Layer 4 of a small transformer language model trained on English Wikipedia (10 layers, counted from 0, width 64). Numbers have three digits each and are written without spaces.
A neuron's activation on a vector x is SiLU(gate . x) times (in . x), where the dot is the dot product.
The model reads these tokens: "ib" "an" " (F" "RA" ")" " |" " U" "A" "E" " Team" " AD" "Q" " |" " +" " 0" "\"" " |" "\n" "|" " 6" " |" " Karl" "ij" "n" " Sw" "ink" "els" " (N" "ED" ")" " |" " U"

The vector x that enters this layer's MLP at each token. A number n stands for (n - 500) times 0.003.
0 "ib": 616447487695627641671631464495592716250345666476507466329367498256240420408470705520371615367548373622576509472378407414615376223405572387324583686419504496428690646092641465607283361629496445
1 "an": 547478502610556590641582464630599687361438655432429415401571499273287445426360712405422629450529291650565406364366422404548473262474573296252599614583412499518540599031609376475346594683455506
2 " (F": 698364473786585629687695378541605560570309539333467525414483388160204477393318552331307509342378198591574174349342520408496320462561731452380620450395420587529645566304821411589305555525419655
3 "RA": 697448403637714560548589436621654671252441419239353617597460581236243392517466523385535507158454137534496402414369546527511434119511632437304530541445447608524597565154645425634392595445539608
4 ")": 652344476568503677629471477625626703397344778381636538504347656264127463469242599443417634234467477548541394328364453605524521291507645416191612497578422587603560548262453425532302532590509594
5 " |": 682472305606504685554587510647545806441504813531624582566502470481112376484471554418456419337441446533446332310307420417519448544517660358128531359481262507420570564364547426523447549558590604
6 " U": 681417362654508417568557221574783763421520566440496627529610465254251417393304556248427561311480189447454380336392398363346544196449692355358557402471556501516518606231807375593281589313451587
7 "A": 702409443644557530711616345603753691332517521384528671475517518259285355492374609420520476248368202388482377351476570449459426180468694320283471684540513577407567546231647377724249504285491625
8 "E": 679440554730493533652653388622698650312423521280432628494631541161300444578332630355572490342483128333514305408501579501483429172389641438272452607513483597542516584186651377601349458513506600
9 " Team": 594528388537570503578579447539673733421460424263393647582646619177286445398415524463542485282493236574513469438321548496509292414503674328233588652582366539497458683106625384543348613562514614
10 " AD": 707378535707761687648569449565737703327448521309642517680544499136285384458393496438472468388474142577463391391408409486576481321504634372247549560374418587662528610236631531519187493549465545
11 "Q": 757451349632597700600435440592706720322428431352488547642481380111257359459481628343463547422522260521499398363409562499619314125484559340339652514605357639530494672165598464592348410581568624
12 " |": 665472338624493691590644549673526776450485782507607578522435442472149389529483519444491443371486351508430327258288412472494365515517654376136482358535242537497494563322575440568446553536612606
13 " +": 778219330691400459594597397630502726450471661321660369698506406421219349539316574339383440415375416496431271262305381500644438244404705404367624206343458550554461453221597443717324685532621467
14 " 0": 757237485710418424666634231555637744507437630427547558555477490322253360650488485109541574407272396390523332283351364485528411088388589380384421327587397504384409419377663363681300715566698689
15 "\"": 666452448627535384643704442568540727411226700433844524690402672450170382547382595377522504256536372596516560339389663792695562299537682379283482400495573476461667423292451485686399804535508697
16 " |": 690513304607494648510575496617585833429484809593691554603552521542111387482488569391428434309424458507454349331384442389619518532568667341143571390494260500367573575419546413546519703513621604
17 "\n": 665542218608685464469603449642630708260336867334649457713398669349218579557394462523540407232433370489370421330319628648484398462339677206564669155605510558326572473351542211379450667368397700
18 "|": 622229501666428611597592407651654639543369824664630479675678606496090432372412416541544640289443577286536356385333491445434551707490748436371543304421169490208435506206539502518445566391635554
19 " 6": 707082293837626342615553247560747623493517632400412592589503566354198492514345465284398680294336501313545366357384453426498600397549561506405406291591414475241572512374454290747141647377661636
20 " |": 633412345646407422608604386550530733478277658498346461632660477661180453571457530305508514298408360371479355275413512534629697686432676385172343269523228523377509435388478487677415583361586653
21 " Karl": 634364226690487414741578335540844658639516532359389380664633557479251430286451555373485689364503267505533355506336600451372550087407548456364487491470414632450550567164731486532341678528425718
22 "ij": 676481175786452441706616358574476742377545307494339417566434541385322471290369577351329619324440259524547316529368526504344362179502489376389368613565337593566500558105629455522304446499562669
23 "n": 510522450715212618830625418626510606472409560370349199591452548469338394349511625311391565501462315561503291467244579507388350198467510343282412672536440563538497560112670425559308540585545550
24 " Sw": 612455240644412560780586274620608654419486582324493319394457445205414471333420330360354488413528214588648166437249388431586349295405524364359422505482482509649516514152783472609348615424542459
25 "ink": 636473272570412600624717331561435613328346528384498283487419645149351296385566485391472679363424286600499429482367528481541249285435584345317433756594374558506617540114641480693267522532598515
26 "els": 689577469519526624676594502570507554291461525330412177494486626200275338306349471487477596426434328570565321407188521470559341326608557381266612484593459560628455465093483400620343605540520528
27 " (N": 806482403684570605588777352626465591675378565478398362567459393153242432404351565366435418399312068669539185372230541533416313502618610358348569367443478436542410429341818516694355745494463501
28 "ED": 739280354638623677473607415571657622392500446232358601604500611151282363551376464409598713266473125424463431498540577522410456156447578409283520422445419565367516610223642378677393603531489757
29 ")": 649323475601446701678453439625660682407306773433617548564279675252171524490194623442435668235489439608508406373374506606542525246453612440221630464558396550603500540276354412533327635612482645
30 " |": 666383311639411712592591412557529766436362742575460564634548463455190409567454595324464426294474398575445314302304420399502470706443620375144500347403280542413531560296409490489438554579569580
31 " U": 723449339650501410603553199541788728444554552473490640524627465280304412425298577214438591274480140491437360376434408336344512150419663391365556420467554461494486645255791390635297673314404575

Each question shows the input weights of one neuron of the MLP. A number n stands for (n - 500) times 0.0035.

n175 gate: 522526589527401512259622533547530542485376511745691478415331446538630674611417458689351382500436643526446488497523526465559574402336414361421350345462409571592481505408724464423443642320434397
n175 in: 807422488641370373279495541419563535482377505621625469532574566526526314455442567621439557673770427485509598536402514462534698561537433455544494438515519599423240657727641446473417527528356551
It fires most on token 3 "RA"

n37 gate: 484549524480470510401477465656556606353307352334414514513777350539420580543564478596540699553657529501511385589413520710528654524580591626358478513451461487588448355604350513524583507529423522
n37 in: 527556373314351411367439576462433550534541482619536459456369600581461423444465456356434574521598460369504323496451522750506564524499520464583422501450392458528436640508530430531429476559639557
On which token does it fire most, and how strongly? 20 " |", at about 1.4

n66 gate: 206728550450764514536537566395427438633426279461363600564365565496350268588407374454449451394524537470517588510547535527572696527455379461391282468355468532666470463387530374316659449390430476
n66 in: 524558527431581528490614297422557659353484562373536416348517655468641469419635592637638595646447586397580516475588482528564687504711404441485537534549447521429504649440462519449534432413565621
Its three highest activations, in order, are on tokens 27 " (N", 2 " (F", 13 " +"

n179 gate: 639590652766549562454561689477466577448494575439529581647532390601612442449620559491426570573494626451336432740537266600585600464491339390369542467487551431406471635536436682461475730469474502
n179 in: 413508510295568497508496541530766511355608450573429410561423547463438567550367446382375584361407578499686652421593524439456524539496590421412418521417481295472506534546424544564428321462484294
It fires most on token 27 " (N"

n16 gate: 403397415488257467563603560505497514561500458457550466522528329732399574564635543653433678482567702357363519616488557498690598550545487482252723651736664624478652590701626289610553560463321436
n16 in: 514587324492621741438570561497230473380607387454602616458448640403605512414530538393281574433558539424445346418630367494412619456578594587397489543683364383391371387550508643409443535457432437
On which token does it fire most, and how strongly? 16 " |", at about 0.45

n72 gate: 831498564691601380279426567577505345637326444506559338542477504509478612615502528497531602548475479337655578535555460458528402595499512501344374555472634655468686640526416508587560275465600331
n72 in: 548407576338368459562540463553566494382395564571493620526364472600598620769460459560451406493443506561435601524302679495469473537540463460633436451579415467624599560263627500581581560442488467
It fires most on token 21 " Karl"

n153 gate: 436359488463490458385422541472459743551571527589472434461687521476476412552535449428529447543560431440678526551267387698423540595463542492567549489347609424492598379650493524574677529553601551
n153 in: 565468376551496523653498587421539493553500695542352531386636656507467572302308344600408336578479647398404556551415547526535614526331423484364574636454602458583413694495360523552487487498583548
It fires most on token 18 "|"

n91 gate: 493382495380613529487572480437464561261557539609458484470494505525570575456565509506636553638318620481323440720408528376511238446604528553690540365514408442506575510485617731549578457547492556
n91 in: 374693444550541386521729432497514476358572331402521458528509423637606418518615537574528528424446473548505508409542519456604440502513484602458449581333435643404517661636703535409489378348543473
It fires most on token 29 ")"

n117 gate: 414398470482259484463672526416485300504300523507461360392586551513470479515497426605551425462394526534471405603396429529434398458493340531375482477703634426433460536571453606660625506394470339
n117 in: 444430424461505416488657488374320673519492646400373561537517570312450512591327544534552347449702553354470597548472325454623390614493399484591204449469613522607597573551589582596435391470517719
It fires most on token 25 "ink"

n24 gate: 525686431493287530435633711418498410345365557542551611534476382527521550509708493514543609534563600732364351422417384510474585598530466499483619454532307471372575590671540595573409582406347486
n24 in: 348502477502752583484493219536622475499592389644346523391544319626356386532658384478647453515486679332393412545363591488501507472678530492405641577530739539594499639391508535488275449375453565
On which token does it fire most, and how strongly? 29 ")", at about 0.25

n168 gate: 435426545327517498349590562570402564720537697413608370615528542587653452433520499479473616474582562567446460590524344461494372388305486395569508480496486373671492649488435466456429477481413229
n168 in: 448590403737370396529392406564422304567667377469487522481545501447389454406496641398556314553393420460518495423582523453557509518461581363407459494411625538481538610635382471514587588443599445
It fires most on token 13 " +"

n6 gate: 440562541420524620548515578435509487404506441554452485451574491325689508518456305595470477489387544523590390592455557469500537448682313511460514485554520641549583465218343547411530370537511344
n6 in: 396680379392498597599562405502374525646510520450534604502590579481489253379640547589541533642597390450620605577469470617454552522722437528562358614598492511623421596408448376508525551561547434
It fires most on token 26 "els"

n146 gate: 664458526379337529540491464330611412387393622491538420303650417297545576506440282610407213420438695382590399573367415462415475521588406649579397564369532410488475480511573508590523505528433440
n146 in: 575515395396545491425543495398530428451647469428615453458511627471550471454514524518538453502450558675543377652536480531463514380526588455421483406411275436488428558381471697563435276563424570
On which token does it fire most, and how strongly? 24 " Sw", at about 1.1

n154 gate: 469436394398579434388602412456643542562511439551675679407522888570516537435467496468501482528454707466468673459464525525641540568492417444442599438555647614366571624438661431544541428524572441
n154 in: 497459477399642576423499547550587395513358562490559533398365432574572549577425489516501542348592568467487559447520463340462569578480543519545497501458584472420310455379469456604545486473452447
It fires most on token 22 "ij"

n65 gate: 443544355613592592523365508423495441400570510354533540439687530577643549543273558543594406652387608359451512555446654407463589367588549308411449611524550452479539590453430415433422547471667369
n65 in: 484569461351382697538450534486626613482531462677526501424519288579299526664454472516444458428536424359468454468505698613447599494578475526629287526527481431472512412369553551510492399512487456
It fires most on token 7 "A"

n58 gate: 438686590535567541520528630464282305369495490438277539484567525594566558358556359530537803610504650317351557503495433472694382657419602526111518646657628688574463385388474544565518643292503546
n58 in: 685615520405506640453601487596658599591547398434413240519522383363541504384854487396406512336253540608463408705404429487521577581491449495662412483370394448464401467590517576453552422468511299
It fires most on token 15 "\""

n94 gate: 389403474440515582465493471681367571537471396450690467408591404520599399726585315538381635548495620631411595446542679585432611527645480473496474531468448536571599478449511542527458588318555446
n94 in: 443497435500461382366447417538459554527522409543488481421512501380398455499450510493589440427569378349745546416512341532517616498479342435612621458634454671432491465588522470438604613427437476
It fires most on token 23 "n"

n95 gate: 343706534503515561663499633675448451483462473520586483450352504547530646595458606445761536658192688431666463526642468364435502364524522312338403586601564563452529590380431446489541346311499560
n95 in: 314522497538443600573411581607505400508379445378557522702413494499497393436576532531596485612434618386651405589572691522539593376371381445377290486402168459453571428494526587553656526340408674
On which token does it fire most, and how strongly? 23 "n", at about 1.1

n97 gate: 524648742443599481585482480490531469701283579631521386485458541510465434603417574426293511484443596478664526522591555366393496601541437629365485476440634516664433430441470408348664420531472416
n97 in: 556512403552537356297399556407588674442734485394406446676388371479714481524464512624461547550517568423527552667440596409575478560679486415415727650667486586380509650426526515585442355395411600
On which two tokens does it fire most, strongest first? 14 " 0", 15 "\""

n46 gate: 538480526384618453593623449460489373458566626494426441598530395527669428496488603427355368403494796377397687593365494374424582443535436434422608544322604601489302354506398488415513379575524541
n46 in: 501591574539505569504576498545735649524517402489434528450408482583371449469616593534339596426533586500610443527344426370372667640403438663719744533510552634630329395450520443485700594532432793
It fires most on token 25 "ink"

n129 gate: 656660673538422602492523523591514509470489521537445602521371570617430458623497560153466346539450648424536522638516538570404686611724444484501374698443505397396543555602569514398594577569354451
n129 in: 471487636431289491461473467433473435377472430734512679643338428447520349494592529508351386573723427571304590481409646519579469504529497515305594506615461665254643439576600545584521533433256445
It fires most on token 19 " 6"

n125 gate: 347648550554588511549545603537549486424440696388459817578594365557464553383317469567459605647587462468413511661473474431478570477612660386660527503747576367443450546597323566580541527466423556
n125 in: 664564345462478342629392659358353462291484510513476592413561420351576492671572445343550515519534480472539457737476449782273620451508658629521644638510269630409560683554662511474569477418425590
It fires most on token 13 " +"

n181 gate: 278454478634298421474353596317593560561583485577294496609575423423349448646405474635624480526527621331440554481366422473558599612408459559358481578461542464468583476558455509477517613460409476
n181 in: 530521618490434531598642452668542304528694385417438569632486411482436401727605660468531692272562456446591403458504533426544408648509398455374522527369496542486528609474544649414586425384371314
It fires most on token 30 " |"

n112 gate: 504726477479645616489561483458555255311566620519495529291491510495571500483564483464653458515428576358630493490626429524369411504541634551472573676612422653598572507343467573444643436689396442
n112 in: 375438516486488591392560479567470415532432543738595539514504502620420626443447544404361334414442452424570641495368645381455409468686432507512538481380417370446528402454451535507510437448597536
It fires most on token 28 "ED"

n166 gate: 590474701465715576610661537424397548420399677574458446534635541590617545323564445499412396514480542480504518520397594434482459595700382404614449534639520511585555594676429507520480255643654571
n166 in: 623512320607415528337459399548491522397434343474372404485720546436493632552400479557448576605499586633496539448841350526661592429413536419376443525524594543550518467553527316487422554369501433
It fires most on token 18 "|"

n57 gate: 603328453587462513429423578359357520511489562433461507382517550609456484597490523619415366480541493340478537463444351440387229543489451542798646523628691445341471479480456288489528357479596474
n57 in: 675463608548388391446427615622474494470555492417382445504478544616388540589647739524660541506466405427461501707504384445418328494526577609503562423454597361507533514572458382380334483523358564
On which token does it fire most, and how strongly? 24 " Sw", at about 0.43

n148 gate: 648559371536457569457359425528498494506490544478416459415701594589424472400542616380509497550457487545422500577595564496454538429483638311531434512414473524650522459623399665567518298341641480
n148 in: 520594460359527511417512427478409669475558539475585435661552463478521506443290579566559590548481387461489450409638630608480361489471540668514300480436438497337456474634425567458466348420474524
On which token does it fire most, and how strongly? 20 " |", at about 0.6

n80 gate: 540544537378498604414602556651423541505404567392435445646506549753554453467437506518551429359480662614543400382459348619487481502617419600569428511580312414674369577535429615717367189439540341
n80 in: 527577419268545468634486399493477563595368491517539528436479461598291725590464502623597665483645503500563656557428573407424523489640532477582454614413392330384590482395377608585411449376606264
It fires most on token 14 " 0"

n38 gate: 515511694614490545484511627463498460543520509476490461625561544462537388585696608448491661527478560574568547509580439537481568667428511527466360547431442670394380268338411558669430433431471449
n38 in: 622540468571354443569593564549627470374469546408416471522571398631468279456381517590534557684574532431688606344425575468327393618558609447562462544470621490408413614534460454544636430506593587
On which token does it fire most, and how strongly? 18 "|", at about 1.2

n44 gate: 501542428553595585689638567372482508577543584522681662719691384638466376468690359539432555539569612502292471549371470464449410530465551639606710546635794530609465433379500515442504459658437547
n44 in: 462582471429571575693479434580532628680440474489405397510480619346444428455548355726500610499488464442534482454481619567585549479446594714509389533603514500550419491698514424445419418510583600
It fires most on token 21 " Karl"

n107 gate: 490691475450505489615342540615510527480534639620549505630404614472333284726605406549505526593599441520630557431657444466240495574544573523591428459278465582556608333369505492484693409580469512
n107 in: 596506552252489546513467619507469396497460485381506572761551313464535634534415500639353465497503564547424606521596544456539571564602448567503580540627399406474593453333510431693487371573435642
On which token does it fire most, and how strongly? 14 " 0", at about 0.51

n150 gate: 493686531393559492390524554400567537372326681677460501522682456600600569356591669586500536618355547564571509634494591451552610507483527710459488560507356595601497758405586572663534417582549404
n150 in: 374562339461485497347662517655440471446636561423541419471429420432528532490505552632607630373337434466592439403432372617469659510445484718562575581467446476414536642570484591401336522571393493
It fires most on token 0 "ib"

n0 gate: 483457533540479581601498499341557569550427503506485481415622352495673498507222411599524343667497666317496467582692482478733350313469537357440537503487577465343453439405514358414568516407478427
n0 in: 443374459508461517431504548494487310489525549496499543510558407508520484503470424569512630516561601569473518587496568467599298395351579417341460407386616443486587441353415401447491619401462569
On which two tokens does it fire most, strongest first? 13 " +", 24 " Sw"

n15 gate: 636620467444572561494510565448415418324542417429631404565482558489532284496614568472496517355358545453468323667573476429450598497507462483591616709518498390403606306532468561595484394422431501
n15 in: 380419469563442476587497634588598484507373562640506429495510376569505471659571499433448535532442575510453270375595512512444504361408536568637581497558473441607455546462533504543419452581556504
It fires most on token 9 " Team"

n12 gate: 535566464617524568562341612386568584489580576434496511483519415548818639617407433668561448492457605575463468619520597502488646432513509309351583453450567595535511554420464347432419539425533369
n12 in: 480384442387505444309549581403690445548510520670506702604561479464583497415352506707443560462518445553493334341436378410716439342429621428427501611500482493423465463411352400488566505579406427
On which token does it fire most, and how strongly? 17 "\n", at about 0.29

n133 gate: 488543366236481498509520661509548385431477346495388594313484398503327339606622458547419373469439498502426478559677624459535537445567507292524423465331466509491362551342443389492536175664508453
n133 in: 444540671606455437494563445395457523428559362405360396584550538527453545508376615482554533541419538456544536569300487503388360668602627661784455554551385473482655574232481690414544642525493658
It fires most on token 9 " Team"

n75 gate: 498402469672466652560536602411416570447558603595676471586558506416549593427540397601272458516517404512528534539582563571537575471654461401491506473611527575582544409545387473365462549541605386
n75 in: 586540481478502628651477508505483473434500477534540602501470441580536595475496503570529530345392543676478445609526469502359517440415424683447570545456333418433506446436406533581523381551346531
On which two tokens does it fire most, strongest first? 29 ")", 4 ")"

n116 gate: 509470516397477510436373513575495572561547402520526435539547542465547567590510302468471487561565427548414430406470529516413355465447448497422534297399727572440619356632564546374456531534526571
n116 in: 586438451467370325399415436389527546434515553616508418540448452530501511352482471537478341442552420483352488562558477518457467398497549389552393408404548422418634343396436451602492460558368473
On which two tokens does it fire most, strongest first? 17 "\n", 13 " +"

n28 gate: 397647367330516550439590365518435489379706501573298522357380460405453496418489483739433445543510462374463426409341426688396364517551523652328426471443600549451328591611379534566509460628583414
n28 in: 611508534392612537411529581365471589433632419441662462624489449566521626530671573563471663426510534505434241535456513424492658461302389450476619466515439431296565432486320439591552569439436533
It fires most on token 2 " (F"

n76 gate: 291390529572688408361534574531355579625624463506666350559436279573303363494498398356470439473569742337319516539515549427576631422568484370491493445555695626481464503499335545658669594478610498
n76 in: 576600640550451466464600519487580408467371469609576531456415284530581532643557476486435387432540539467419400266477509616599496609568473485529533560389456614487489525659634527561450609449411626
On which token does it fire most, and how strongly? 15 "\"", at about 0.65